Layer 3 of a small transformer language model trained on English Wikipedia (15 layers, counted from 0, width 64).
A neuron's activation on a vector x is SiLU(gate . x) times (in . x), where the dot is the dot product.
The model reads these tokens: "," " P" "et" "al" "ing" " Ja" "y" "a" ";" " 9" "55" "\n" "K" "u" "ch" "ing" " City" ":" " 1" "–1" ";" " P" "D" "R" "M" ";"

The vector x that enters this layer's MLP at each token. A number n stands for (n - 128) times 0.041.
0 ",": 107, 118, 148, 84, 129, 139, 117, 96, 148, 160, 158, 137, 128, 149, 98, 156, 148, 82, 120, 121, 106, 108, 139, 142, 97, 115, 92, 127, 145, 82, 123, 121, 113, 98, 96, 120, 122, 143, 90, 119, 109, 171, 155, 68, 131, 131, 133, 150, 117, 121, 132, 123, 164, 147, 137, 159, 146, 153, 127, 117, 112, 127, 115, 117
1 " P": 152, 108, 157, 133, 153, 193, 160, 119, 93, 124, 129, 108, 134, 118, 160, 111, 149, 124, 118, 164, 164, 186, 114, 121, 134, 121, 135, 115, 114, 140, 116, 126, 140, 160, 132, 196, 157, 128, 152, 120, 130, 107, 146, 101, 144, 117, 105, 101, 133, 151, 133, 127, 165, 147, 143, 115, 165, 172, 127, 145, 127, 130, 121, 162
2 "et": 159, 176, 107, 151, 162, 131, 149, 139, 70, 142, 116, 119, 139, 125, 113, 121, 139, 145, 103, 108, 166, 155, 113, 158, 119, 121, 113, 136, 180, 139, 126, 118, 116, 124, 137, 204, 127, 127, 146, 113, 130, 142, 104, 80, 104, 123, 100, 122, 141, 93, 98, 138, 106, 142, 116, 105, 182, 116, 122, 182, 119, 151, 123, 144
3 "al": 122, 154, 82, 147, 187, 149, 137, 107, 130, 143, 99, 147, 132, 118, 89, 93, 100, 147, 144, 112, 140, 135, 183, 135, 137, 165, 94, 161, 128, 140, 135, 121, 127, 161, 172, 148, 121, 130, 163, 138, 139, 159, 118, 103, 146, 99, 125, 116, 135, 144, 126, 118, 130, 120, 120, 144, 169, 116, 120, 82, 115, 166, 120, 158
4 "ing": 118, 140, 108, 144, 123, 101, 167, 55, 114, 123, 125, 156, 117, 121, 127, 121, 141, 137, 105, 122, 145, 136, 158, 126, 155, 132, 124, 132, 172, 94, 173, 145, 115, 139, 144, 135, 120, 142, 126, 134, 127, 57, 143, 104, 147, 116, 165, 103, 117, 126, 114, 118, 190, 124, 149, 104, 124, 82, 112, 117, 143, 146, 99, 165
5 " Ja": 132, 134, 148, 114, 155, 93, 122, 124, 106, 144, 123, 138, 131, 115, 98, 113, 125, 140, 92, 138, 110, 150, 107, 119, 168, 159, 136, 108, 67, 121, 118, 147, 184, 94, 132, 107, 105, 160, 136, 138, 104, 130, 166, 90, 115, 116, 109, 143, 129, 137, 150, 143, 128, 154, 163, 181, 140, 200, 131, 116, 118, 113, 120, 118
6 "y": 131, 156, 106, 106, 116, 116, 105, 183, 144, 118, 121, 137, 100, 98, 107, 89, 134, 125, 133, 145, 98, 64, 115, 125, 156, 102, 121, 151, 150, 110, 96, 142, 120, 132, 164, 94, 116, 138, 108, 130, 161, 77, 138, 111, 138, 113, 159, 128, 141, 127, 85, 135, 102, 146, 111, 110, 126, 144, 114, 132, 138, 121, 108, 191
7 "a": 90, 155, 138, 161, 138, 129, 77, 138, 190, 123, 100, 125, 149, 93, 122, 132, 181, 111, 123, 152, 106, 138, 108, 88, 146, 124, 100, 154, 110, 102, 130, 142, 135, 137, 148, 110, 109, 102, 132, 110, 121, 80, 131, 93, 123, 126, 135, 149, 142, 117, 117, 116, 159, 146, 144, 132, 110, 154, 163, 123, 138, 138, 159, 190
8 ";": 135, 139, 136, 61, 136, 141, 122, 130, 136, 163, 156, 143, 129, 138, 155, 152, 127, 66, 84, 105, 105, 111, 137, 137, 120, 108, 122, 105, 118, 109, 114, 119, 125, 119, 126, 128, 95, 127, 106, 114, 138, 93, 149, 124, 146, 97, 149, 119, 144, 121, 105, 87, 135, 124, 146, 165, 148, 124, 127, 121, 125, 165, 146, 172
9 " 9": 129, 177, 134, 123, 96, 160, 146, 129, 138, 147, 147, 117, 135, 123, 129, 102, 194, 112, 130, 100, 158, 159, 103, 126, 124, 146, 108, 123, 84, 87, 164, 144, 135, 112, 115, 99, 172, 148, 120, 151, 79, 135, 172, 117, 110, 88, 128, 146, 90, 164, 120, 117, 141, 103, 139, 160, 108, 96, 152, 128, 115, 105, 127, 160
10 "55": 99, 173, 119, 135, 134, 156, 172, 129, 140, 148, 128, 136, 106, 98, 156, 125, 142, 103, 136, 116, 159, 172, 101, 102, 139, 109, 117, 144, 123, 85, 156, 119, 158, 102, 103, 92, 112, 165, 127, 109, 103, 151, 154, 122, 111, 124, 137, 125, 102, 125, 92, 120, 129, 81, 130, 156, 118, 118, 165, 135, 133, 110, 92, 135
11 "\n": 115, 130, 102, 137, 134, 140, 129, 108, 103, 154, 181, 144, 166, 138, 156, 116, 94, 110, 113, 131, 129, 135, 111, 195, 135, 109, 147, 110, 119, 149, 143, 141, 125, 163, 174, 88, 104, 145, 146, 126, 116, 141, 153, 104, 133, 143, 150, 149, 155, 126, 114, 64, 163, 135, 154, 177, 124, 126, 170, 154, 107, 112, 94, 132
12 "K": 96, 107, 115, 107, 128, 143, 125, 109, 92, 120, 135, 111, 73, 166, 158, 102, 145, 125, 63, 94, 139, 147, 130, 132, 138, 112, 120, 123, 94, 109, 82, 127, 180, 112, 104, 141, 134, 141, 134, 131, 137, 89, 129, 84, 123, 102, 139, 134, 132, 153, 142, 130, 145, 120, 130, 180, 103, 162, 130, 111, 139, 111, 107, 182
13 "u": 142, 166, 107, 125, 143, 147, 119, 191, 120, 119, 133, 119, 156, 126, 126, 138, 137, 138, 91, 132, 111, 147, 124, 118, 132, 111, 134, 137, 8, 82, 150, 159, 120, 108, 113, 117, 122, 114, 127, 136, 96, 92, 156, 77, 112, 142, 100, 155, 133, 98, 136, 141, 134, 156, 126, 84, 111, 135, 138, 128, 161, 132, 141, 140
14 "ch": 127, 132, 119, 172, 108, 137, 163, 151, 117, 146, 148, 112, 124, 114, 129, 108, 112, 127, 112, 151, 125, 117, 137, 152, 170, 109, 160, 144, 81, 79, 94, 120, 144, 137, 108, 137, 130, 143, 84, 147, 82, 72, 148, 68, 135, 126, 135, 137, 94, 126, 128, 148, 129, 152, 119, 121, 137, 134, 135, 127, 156, 124, 151, 138
15 "ing": 98, 143, 102, 133, 105, 96, 151, 79, 129, 115, 116, 160, 134, 130, 131, 125, 166, 130, 118, 129, 126, 123, 138, 132, 168, 114, 124, 128, 137, 88, 169, 149, 114, 137, 141, 128, 125, 153, 98, 136, 116, 39, 163, 101, 135, 109, 144, 115, 107, 138, 110, 119, 181, 110, 142, 97, 126, 118, 110, 125, 149, 136, 108, 171
16 " City": 157, 131, 135, 136, 121, 154, 137, 95, 152, 149, 137, 96, 114, 115, 126, 105, 134, 158, 129, 94, 72, 176, 143, 111, 149, 86, 137, 149, 130, 152, 130, 129, 159, 113, 119, 73, 102, 148, 95, 132, 123, 68, 145, 147, 109, 117, 137, 139, 111, 148, 108, 106, 150, 127, 162, 163, 141, 110, 95, 143, 101, 134, 129, 142
17 ":": 128, 135, 144, 97, 157, 160, 136, 80, 129, 169, 161, 108, 126, 108, 150, 135, 135, 88, 142, 126, 131, 111, 148, 172, 91, 131, 123, 146, 109, 134, 139, 104, 124, 137, 148, 141, 118, 166, 115, 117, 149, 133, 161, 129, 115, 108, 110, 123, 90, 130, 102, 115, 166, 119, 144, 171, 160, 105, 125, 147, 115, 155, 165, 194
18 " 1": 160, 155, 138, 141, 104, 149, 141, 128, 153, 119, 140, 112, 145, 135, 118, 112, 181, 91, 104, 127, 174, 167, 114, 142, 110, 100, 82, 169, 121, 114, 135, 145, 116, 113, 157, 99, 150, 147, 90, 141, 107, 121, 164, 129, 154, 99, 123, 148, 107, 157, 120, 129, 120, 131, 148, 172, 117, 97, 171, 141, 83, 111, 134, 178
19 "–1": 106, 143, 132, 121, 140, 108, 152, 115, 152, 108, 118, 89, 103, 140, 137, 103, 151, 83, 107, 115, 170, 116, 140, 133, 142, 94, 133, 94, 107, 77, 121, 121, 122, 114, 131, 107, 145, 138, 123, 132, 111, 148, 201, 121, 122, 129, 155, 159, 142, 174, 131, 120, 171, 118, 100, 148, 124, 143, 104, 173, 150, 97, 99, 123
20 ";": 152, 143, 118, 66, 139, 124, 124, 122, 139, 159, 154, 130, 137, 137, 153, 149, 139, 69, 81, 112, 124, 99, 141, 140, 132, 98, 83, 103, 112, 96, 123, 119, 126, 112, 143, 131, 123, 130, 124, 122, 146, 112, 161, 143, 144, 97, 128, 131, 124, 124, 92, 82, 121, 122, 147, 154, 146, 122, 118, 156, 136, 163, 144, 160
21 " P": 145, 103, 149, 129, 154, 185, 158, 121, 106, 122, 142, 110, 140, 114, 165, 116, 160, 122, 115, 164, 163, 175, 117, 120, 137, 112, 135, 117, 113, 137, 115, 129, 157, 150, 132, 194, 157, 144, 146, 119, 126, 92, 152, 101, 140, 118, 108, 98, 134, 154, 137, 126, 168, 137, 145, 121, 153, 180, 132, 151, 132, 122, 120, 176
22 "D": 76, 94, 127, 100, 124, 151, 138, 149, 99, 130, 88, 123, 103, 159, 146, 85, 145, 107, 103, 105, 204, 152, 131, 119, 146, 143, 100, 145, 139, 156, 116, 138, 131, 180, 110, 148, 143, 107, 158, 119, 133, 115, 129, 116, 124, 129, 193, 145, 132, 114, 121, 145, 146, 140, 105, 159, 111, 125, 121, 113, 83, 112, 84, 136
23 "R": 111, 119, 134, 108, 136, 156, 143, 125, 49, 133, 95, 80, 82, 101, 184, 111, 149, 117, 79, 112, 133, 124, 127, 128, 152, 118, 127, 156, 119, 123, 94, 130, 166, 167, 111, 135, 144, 125, 119, 128, 121, 144, 143, 134, 73, 123, 161, 143, 128, 141, 124, 157, 158, 145, 93, 172, 106, 119, 85, 126, 114, 129, 121, 139
24 "M": 153, 104, 110, 110, 111, 168, 149, 94, 102, 138, 89, 88, 99, 150, 150, 109, 133, 118, 74, 127, 173, 104, 130, 116, 142, 111, 122, 154, 85, 130, 108, 116, 190, 164, 122, 113, 139, 101, 121, 114, 122, 108, 140, 90, 122, 138, 139, 131, 132, 134, 124, 167, 165, 148, 112, 167, 96, 154, 106, 123, 115, 132, 110, 129
25 ";": 150, 132, 123, 63, 144, 129, 125, 117, 141, 162, 150, 128, 132, 141, 156, 148, 129, 72, 76, 106, 117, 102, 135, 141, 129, 102, 103, 104, 103, 103, 120, 118, 115, 121, 144, 129, 109, 124, 118, 120, 142, 104, 156, 136, 146, 93, 125, 119, 128, 125, 94, 86, 123, 129, 148, 158, 151, 127, 114, 148, 131, 166, 149, 173

Each question shows the input weights of one neuron of the MLP. A number n stands for (n - 128) times 0.0032.

n105 gate: 91, 95, 148, 157, 147, 116, 104, 133, 161, 115, 154, 135, 163, 159, 123, 134, 142, 140, 173, 92, 114, 115, 89, 171, 175, 148, 101, 107, 95, 160, 145, 124, 135, 178, 116, 120, 148, 125, 125, 164, 109, 130, 121, 128, 117, 151, 123, 134, 121, 85, 153, 130, 73, 140, 117, 132, 179, 181, 46, 133, 137, 115, 173, 169
n105 in: 131, 118, 106, 163, 156, 128, 117, 106, 126, 143, 146, 104, 86, 132, 97, 140, 88, 125, 127, 120, 136, 126, 119, 115, 139, 138, 106, 141, 121, 140, 104, 130, 155, 129, 120, 110, 120, 112, 137, 89, 154, 131, 119, 121, 156, 150, 137, 105, 160, 190, 139, 124, 116, 141, 150, 147, 168, 132, 144, 108, 98, 106, 116, 132
Which token does this neuron like most? 5 " Ja"

n37 gate: 102, 118, 154, 143, 110, 121, 85, 149, 150, 106, 122, 176, 133, 172, 135, 184, 92, 120, 161, 124, 127, 88, 117, 115, 115, 106, 120, 136, 106, 143, 126, 85, 109, 115, 140, 59, 187, 116, 114, 147, 152, 125, 76, 124, 128, 124, 128, 148, 111, 154, 130, 103, 146, 122, 134, 103, 205, 87, 112, 114, 119, 117, 138, 156
n37 in: 148, 104, 192, 90, 134, 116, 136, 87, 115, 89, 95, 76, 151, 98, 102, 132, 159, 145, 157, 199, 155, 171, 148, 149, 93, 153, 164, 98, 138, 154, 124, 154, 140, 154, 127, 199, 96, 115, 111, 100, 92, 128, 211, 141, 144, 155, 138, 163, 130, 125, 121, 150, 101, 176, 145, 161, 91, 165, 95, 133, 104, 106, 145, 112
Which token does this neuron like most? 10 "55"

n16 gate: 149, 131, 159, 111, 154, 98, 148, 105, 100, 88, 124, 166, 108, 160, 130, 129, 149, 133, 181, 79, 128, 151, 79, 103, 102, 112, 124, 120, 92, 128, 142, 143, 117, 120, 147, 138, 183, 120, 171, 157, 173, 149, 72, 161, 124, 97, 103, 168, 152, 93, 108, 82, 116, 124, 152, 113, 141, 130, 151, 143, 177, 148, 106, 146
n16 in: 114, 142, 128, 118, 146, 145, 143, 165, 117, 117, 127, 112, 102, 125, 62, 138, 94, 100, 125, 93, 109, 104, 75, 134, 133, 136, 110, 171, 104, 150, 116, 113, 114, 143, 123, 167, 125, 129, 129, 126, 121, 157, 124, 133, 171, 120, 104, 161, 159, 112, 176, 137, 120, 152, 126, 116, 156, 158, 141, 147, 165, 133, 136, 126
On which three tokens does it fire most, strongest first? 2 "et", 16 " City", 15 "ing"

n123 gate: 120, 104, 163, 139, 117, 149, 112, 146, 187, 115, 129, 131, 94, 138, 178, 106, 156, 141, 111, 141, 137, 101, 143, 190, 159, 193, 147, 177, 109, 117, 157, 142, 152, 105, 162, 119, 85, 131, 123, 130, 108, 105, 89, 99, 135, 142, 121, 108, 134, 153, 185, 116, 150, 119, 130, 93, 149, 103, 152, 143, 135, 148, 130, 96
n123 in: 168, 84, 150, 122, 101, 139, 153, 118, 102, 179, 73, 158, 117, 82, 84, 93, 149, 162, 116, 136, 140, 152, 133, 125, 162, 109, 111, 109, 97, 90, 195, 54, 144, 111, 120, 140, 177, 108, 163, 132, 106, 104, 146, 151, 94, 139, 175, 131, 117, 155, 126, 157, 132, 118, 127, 148, 152, 127, 152, 122, 97, 148, 138, 156
On which three tokens does it fire most, strongest first? 14 "ch", 4 "ing", 15 "ing"

n140 gate: 87, 164, 177, 161, 104, 163, 120, 151, 172, 177, 53, 103, 114, 133, 172, 167, 89, 102, 128, 139, 157, 131, 122, 170, 134, 121, 141, 189, 130, 122, 133, 103, 155, 142, 127, 69, 157, 173, 120, 113, 130, 130, 140, 155, 136, 168, 110, 200, 155, 107, 142, 89, 124, 150, 101, 59, 163, 137, 120, 137, 144, 125, 127, 84
n140 in: 91, 141, 156, 158, 129, 149, 125, 60, 133, 131, 107, 185, 142, 90, 135, 118, 151, 182, 137, 69, 101, 104, 162, 89, 131, 134, 133, 168, 119, 156, 126, 89, 97, 121, 181, 137, 119, 61, 108, 120, 129, 91, 88, 116, 201, 146, 122, 128, 126, 170, 140, 137, 117, 99, 165, 129, 120, 147, 124, 84, 109, 138, 156, 107
On which token does it fire most, and how strongly? 7 "a", at about 0.3

n49 gate: 124, 91, 135, 193, 141, 132, 149, 139, 97, 110, 163, 104, 128, 134, 109, 162, 102, 158, 61, 161, 95, 127, 119, 50, 132, 151, 130, 130, 151, 112, 98, 120, 118, 99, 101, 137, 126, 110, 129, 72, 167, 147, 143, 100, 122, 171, 91, 108, 107, 146, 133, 143, 102, 218, 156, 124, 83, 70, 156, 121, 150, 103, 94, 160
n49 in: 111, 128, 98, 119, 167, 116, 110, 137, 92, 129, 139, 172, 153, 135, 139, 170, 80, 158, 138, 75, 142, 133, 123, 108, 153, 134, 162, 104, 129, 110, 156, 122, 155, 106, 91, 127, 129, 161, 132, 131, 138, 109, 113, 168, 90, 103, 163, 96, 124, 91, 124, 147, 111, 137, 189, 152, 143, 145, 104, 101, 147, 168, 111, 148
On which token does it fire most, and how strongly? 19 "–1", at about 0.33

n20 gate: 165, 129, 97, 105, 126, 71, 42, 133, 185, 108, 91, 105, 122, 140, 110, 106, 136, 149, 129, 128, 78, 133, 129, 109, 154, 165, 160, 113, 101, 151, 116, 167, 163, 121, 153, 98, 106, 125, 121, 172, 155, 86, 152, 125, 116, 156, 165, 88, 102, 82, 136, 122, 111, 109, 64, 102, 117, 147, 79, 78, 150, 158, 104, 127
n20 in: 95, 128, 109, 162, 130, 152, 137, 121, 69, 105, 131, 133, 94, 127, 170, 126, 162, 139, 72, 133, 122, 114, 127, 134, 125, 108, 90, 98, 126, 120, 164, 118, 115, 139, 169, 122, 124, 68, 136, 109, 75, 139, 123, 151, 131, 90, 97, 146, 177, 129, 167, 163, 167, 150, 122, 95, 102, 118, 150, 139, 130, 131, 161, 130
Which token does this neuron like most? 13 "u"

n93 gate: 67, 142, 192, 119, 64, 143, 160, 99, 162, 108, 61, 129, 207, 143, 120, 124, 79, 171, 159, 77, 173, 135, 71, 144, 142, 122, 155, 128, 141, 169, 62, 184, 142, 179, 125, 161, 83, 118, 131, 180, 122, 127, 164, 146, 148, 97, 154, 176, 114, 82, 105, 163, 98, 125, 49, 87, 119, 130, 114, 148, 136, 163, 93, 84
n93 in: 89, 122, 172, 148, 146, 105, 118, 90, 149, 112, 99, 60, 119, 107, 114, 91, 74, 141, 132, 64, 154, 131, 125, 97, 169, 142, 149, 83, 128, 164, 97, 136, 126, 133, 141, 125, 125, 169, 143, 140, 157, 152, 169, 130, 124, 99, 130, 126, 95, 111, 122, 149, 175, 181, 89, 120, 149, 60, 84, 146, 159, 170, 107, 105
Which token does this neuron like most? 22 "D"

n78 gate: 153, 150, 139, 119, 138, 146, 94, 130, 94, 85, 131, 179, 158, 149, 166, 189, 130, 166, 166, 111, 74, 129, 79, 80, 106, 113, 98, 118, 125, 191, 137, 139, 146, 140, 114, 95, 142, 97, 139, 74, 168, 115, 82, 123, 105, 113, 143, 86, 98, 74, 143, 129, 132, 136, 132, 145, 88, 112, 122, 171, 195, 160, 120, 92
n78 in: 160, 121, 154, 154, 153, 133, 183, 133, 104, 120, 167, 168, 114, 105, 107, 129, 80, 135, 119, 99, 182, 112, 130, 114, 133, 92, 111, 83, 139, 128, 78, 135, 121, 114, 144, 143, 124, 133, 137, 123, 138, 105, 140, 153, 143, 151, 135, 159, 100, 125, 131, 173, 112, 145, 97, 143, 138, 150, 162, 118, 104, 151, 146, 161
On which token does it fire most, and how strongly? 9 " 9", at about 0.18

n135 gate: 148, 107, 94, 168, 139, 111, 110, 103, 145, 111, 139, 115, 151, 157, 156, 154, 150, 131, 149, 162, 95, 141, 160, 130, 114, 170, 124, 133, 147, 120, 117, 177, 136, 113, 81, 120, 90, 137, 160, 95, 157, 170, 112, 84, 129, 168, 168, 49, 84, 160, 146, 79, 137, 142, 181, 144, 135, 127, 151, 69, 136, 188, 94, 87
n135 in: 141, 151, 121, 112, 92, 125, 118, 98, 141, 131, 86, 104, 125, 131, 139, 133, 89, 122, 102, 132, 150, 171, 148, 94, 91, 166, 130, 104, 141, 130, 142, 154, 149, 109, 130, 139, 78, 97, 154, 115, 122, 121, 144, 127, 110, 133, 94, 172, 137, 134, 64, 155, 146, 93, 171, 139, 111, 110, 135, 105, 136, 112, 99, 82
On which three tokens does it fire most, strongest first? 6 "y", 14 "ch", 4 "ing"

n90 gate: 93, 55, 171, 96, 123, 120, 130, 129, 123, 107, 131, 122, 134, 131, 138, 216, 55, 171, 214, 157, 119, 102, 107, 123, 158, 114, 105, 117, 212, 187, 108, 182, 78, 119, 98, 131, 159, 107, 103, 122, 111, 107, 66, 189, 157, 104, 122, 110, 173, 85, 110, 104, 137, 171, 103, 141, 93, 124, 108, 156, 157, 147, 156, 90
n90 in: 116, 146, 144, 150, 116, 141, 130, 200, 168, 119, 60, 126, 135, 122, 118, 72, 100, 112, 158, 162, 122, 154, 74, 144, 141, 124, 114, 137, 128, 171, 141, 133, 96, 101, 149, 119, 130, 129, 135, 154, 121, 142, 121, 132, 111, 99, 92, 160, 181, 74, 158, 114, 141, 123, 88, 151, 178, 126, 165, 156, 123, 109, 154, 121
On which token does it fire most, and how strongly? 4 "ing", at about 0.45

n172 gate: 160, 150, 112, 92, 162, 98, 141, 87, 111, 94, 172, 159, 164, 189, 77, 101, 100, 156, 124, 167, 108, 171, 151, 166, 148, 156, 137, 128, 176, 130, 101, 136, 173, 113, 88, 97, 150, 161, 147, 132, 129, 154, 149, 183, 118, 84, 116, 129, 155, 112, 128, 117, 150, 135, 100, 93, 126, 130, 78, 90, 130, 123, 118, 138
n172 in: 139, 165, 184, 103, 128, 111, 198, 103, 97, 102, 102, 145, 166, 151, 135, 106, 128, 146, 151, 130, 109, 120, 177, 109, 140, 160, 128, 165, 124, 100, 88, 153, 145, 125, 115, 123, 134, 116, 92, 165, 99, 108, 144, 140, 143, 111, 75, 126, 164, 101, 174, 122, 133, 135, 111, 133, 93, 144, 118, 115, 115, 107, 181, 168
Which token does this neuron like most? 5 " Ja"

n89 gate: 101, 116, 129, 149, 137, 119, 148, 117, 135, 138, 118, 116, 113, 147, 145, 155, 86, 120, 165, 98, 130, 98, 108, 121, 90, 122, 126, 186, 142, 135, 169, 146, 141, 152, 143, 110, 150, 142, 153, 137, 106, 130, 101, 127, 157, 138, 109, 85, 96, 132, 110, 129, 104, 111, 126, 126, 135, 111, 127, 171, 144, 131, 119, 126
n89 in: 148, 101, 125, 129, 104, 92, 137, 76, 106, 115, 145, 123, 123, 109, 118, 161, 124, 147, 136, 167, 153, 116, 120, 162, 149, 107, 127, 160, 112, 119, 131, 163, 154, 86, 117, 113, 106, 119, 154, 151, 123, 119, 136, 149, 124, 138, 146, 157, 136, 156, 124, 147, 133, 138, 155, 127, 113, 147, 146, 139, 107, 110, 112, 137
On which token does it fire most, and how strongly? 8 ";", at about 0.16

n60 gate: 104, 158, 128, 160, 142, 150, 145, 185, 134, 75, 83, 149, 122, 172, 215, 119, 152, 109, 115, 166, 130, 156, 111, 81, 136, 131, 131, 179, 125, 174, 143, 146, 167, 89, 138, 113, 118, 108, 112, 170, 75, 112, 139, 137, 142, 112, 123, 129, 103, 130, 150, 173, 116, 137, 130, 111, 193, 123, 150, 140, 142, 100, 106, 43
n60 in: 107, 106, 103, 114, 150, 133, 101, 126, 162, 96, 117, 129, 112, 111, 131, 112, 156, 142, 141, 165, 143, 126, 111, 107, 114, 123, 135, 154, 102, 144, 161, 132, 139, 103, 142, 108, 78, 79, 110, 131, 143, 116, 106, 106, 132, 145, 160, 137, 92, 221, 134, 162, 74, 185, 142, 126, 137, 114, 100, 109, 114, 154, 95, 134
Which token does this neuron like most? 11 "\n"

n127 gate: 92, 142, 134, 127, 72, 140, 43, 98, 95, 130, 165, 156, 130, 104, 123, 143, 154, 123, 143, 90, 92, 151, 110, 114, 126, 141, 151, 149, 108, 97, 116, 122, 128, 150, 153, 128, 156, 152, 123, 141, 121, 123, 73, 144, 112, 170, 170, 155, 96, 119, 142, 129, 51, 150, 100, 90, 136, 111, 63, 141, 176, 143, 120, 138
n127 in: 137, 125, 162, 137, 126, 126, 161, 123, 147, 127, 123, 121, 93, 76, 171, 129, 125, 108, 132, 100, 127, 95, 146, 91, 137, 105, 153, 126, 102, 158, 115, 129, 127, 105, 128, 118, 136, 130, 72, 125, 124, 108, 123, 183, 133, 114, 110, 137, 158, 157, 141, 123, 122, 144, 141, 125, 126, 106, 157, 165, 168, 126, 184, 98
On which three tokens does it fire most, strongest first? 3 "al", 22 "D", 11 "\n"

n1 gate: 160, 120, 96, 123, 118, 169, 114, 107, 130, 158, 87, 138, 154, 190, 102, 95, 139, 143, 158, 151, 122, 120, 101, 144, 129, 132, 58, 132, 183, 126, 105, 147, 153, 120, 100, 116, 139, 115, 178, 96, 171, 72, 149, 127, 111, 138, 128, 85, 93, 143, 111, 84, 101, 133, 124, 117, 125, 112, 85, 126, 145, 113, 113, 124
n1 in: 149, 102, 121, 121, 140, 112, 136, 115, 75, 127, 161, 133, 141, 133, 135, 139, 78, 149, 131, 127, 126, 114, 152, 114, 116, 112, 128, 143, 98, 114, 139, 124, 139, 129, 93, 132, 178, 111, 143, 90, 82, 111, 109, 186, 176, 103, 106, 154, 124, 115, 109, 160, 127, 159, 89, 84, 111, 124, 120, 176, 106, 141, 122, 132
Which token does this neuron like most? 5 " Ja"

n30 gate: 101, 154, 184, 192, 93, 114, 138, 165, 160, 134, 111, 145, 186, 136, 116, 162, 117, 126, 204, 87, 98, 49, 105, 130, 106, 150, 167, 203, 128, 129, 180, 156, 96, 139, 81, 173, 139, 146, 131, 172, 83, 119, 141, 114, 173, 130, 147, 137, 113, 109, 151, 133, 96, 93, 137, 108, 93, 131, 159, 149, 128, 139, 130, 129
n30 in: 133, 151, 132, 126, 104, 97, 144, 119, 163, 120, 139, 112, 113, 157, 97, 167, 180, 153, 133, 121, 165, 102, 128, 158, 120, 126, 144, 141, 157, 105, 139, 172, 119, 89, 125, 128, 103, 122, 131, 139, 94, 137, 165, 168, 104, 134, 156, 90, 123, 127, 54, 98, 187, 149, 120, 96, 127, 116, 148, 137, 157, 227, 121, 130
On which token does it fire most, and how strongly? 15 "ing", at about 0.41

n120 gate: 155, 159, 122, 134, 61, 176, 42, 110, 181, 110, 149, 164, 103, 127, 167, 97, 168, 137, 144, 135, 69, 73, 168, 150, 136, 110, 179, 157, 110, 122, 113, 122, 82, 84, 179, 161, 133, 136, 119, 197, 176, 123, 106, 124, 100, 159, 129, 89, 144, 101, 154, 148, 114, 123, 124, 129, 137, 173, 111, 146, 106, 149, 91, 169
n120 in: 72, 144, 153, 106, 87, 143, 90, 106, 136, 131, 90, 94, 151, 111, 125, 137, 79, 113, 141, 140, 136, 128, 115, 178, 137, 128, 139, 189, 178, 126, 174, 148, 136, 153, 130, 89, 100, 122, 112, 128, 163, 102, 133, 90, 76, 116, 175, 166, 139, 143, 156, 107, 165, 102, 106, 130, 115, 164, 148, 127, 141, 94, 167, 116
Which token does this neuron like most? 6 "y"

n137 gate: 136, 132, 156, 119, 154, 141, 155, 123, 157, 105, 142, 93, 129, 122, 159, 191, 194, 123, 123, 150, 191, 57, 135, 141, 91, 133, 121, 151, 143, 179, 121, 151, 122, 160, 85, 105, 78, 130, 147, 119, 149, 135, 74, 131, 108, 149, 158, 132, 130, 161, 108, 133, 133, 157, 107, 108, 158, 141, 115, 120, 121, 118, 129, 81
n137 in: 124, 186, 141, 138, 98, 133, 171, 140, 146, 144, 123, 97, 140, 129, 155, 131, 144, 114, 106, 115, 133, 121, 162, 134, 132, 112, 142, 111, 123, 128, 116, 154, 144, 112, 67, 90, 68, 101, 129, 140, 138, 108, 122, 131, 189, 150, 183, 153, 137, 118, 128, 119, 122, 96, 122, 129, 147, 128, 95, 137, 90, 160, 69, 138
On which token does it fire most, and how strongly? 22 "D", at about 0.44

n80 gate: 142, 124, 152, 125, 169, 124, 161, 92, 119, 139, 119, 152, 98, 112, 154, 137, 143, 173, 167, 133, 147, 147, 137, 131, 113, 127, 94, 92, 134, 66, 166, 87, 137, 112, 103, 116, 126, 117, 157, 137, 123, 164, 126, 209, 127, 99, 109, 99, 132, 113, 93, 110, 118, 149, 151, 129, 97, 86, 188, 183, 146, 157, 110, 127
n80 in: 93, 121, 118, 141, 129, 138, 120, 139, 114, 129, 165, 122, 125, 127, 146, 155, 154, 114, 90, 125, 131, 143, 155, 158, 128, 90, 134, 138, 183, 162, 124, 167, 133, 119, 99, 145, 125, 121, 88, 84, 140, 94, 109, 106, 114, 138, 163, 162, 133, 168, 107, 153, 135, 183, 160, 143, 132, 148, 92, 92, 120, 117, 110, 100
Which token does this neuron like most? 4 "ing"

n167 gate: 113, 102, 130, 104, 96, 137, 157, 154, 125, 164, 134, 151, 183, 155, 164, 138, 137, 91, 168, 140, 105, 108, 109, 107, 149, 93, 117, 135, 119, 112, 139, 125, 106, 117, 135, 136, 125, 42, 104, 139, 115, 106, 109, 153, 193, 126, 147, 95, 125, 150, 117, 171, 73, 103, 111, 126, 153, 143, 135, 179, 141, 116, 103, 51
n167 in: 117, 175, 161, 146, 124, 145, 111, 133, 119, 87, 137, 117, 127, 144, 149, 170, 84, 119, 198, 126, 139, 124, 143, 111, 139, 119, 152, 155, 160, 147, 81, 123, 115, 155, 151, 117, 102, 131, 85, 123, 127, 92, 154, 124, 152, 135, 127, 168, 128, 73, 127, 85, 146, 124, 122, 107, 140, 134, 122, 147, 108, 158, 95, 158
On which token does it fire most, and how strongly? 5 " Ja", at about 0.33

n191 gate: 63, 136, 108, 168, 165, 115, 104, 175, 110, 98, 104, 140, 69, 134, 154, 154, 140, 187, 164, 135, 148, 149, 91, 118, 155, 187, 141, 178, 183, 134, 150, 129, 130, 146, 153, 73, 142, 115, 133, 169, 146, 161, 104, 150, 138, 169, 166, 140, 103, 203, 118, 145, 129, 140, 120, 82, 113, 112, 152, 115, 123, 144, 133, 137
n191 in: 120, 121, 147, 85, 130, 151, 125, 122, 108, 137, 153, 141, 149, 148, 125, 132, 98, 86, 70, 110, 137, 108, 146, 156, 145, 121, 135, 119, 160, 94, 131, 112, 90, 141, 134, 121, 98, 162, 151, 118, 160, 151, 95, 117, 133, 117, 133, 117, 90, 90, 159, 92, 113, 116, 94, 117, 66, 75, 120, 92, 98, 129, 148, 162
Which token does this neuron like most? 22 "D"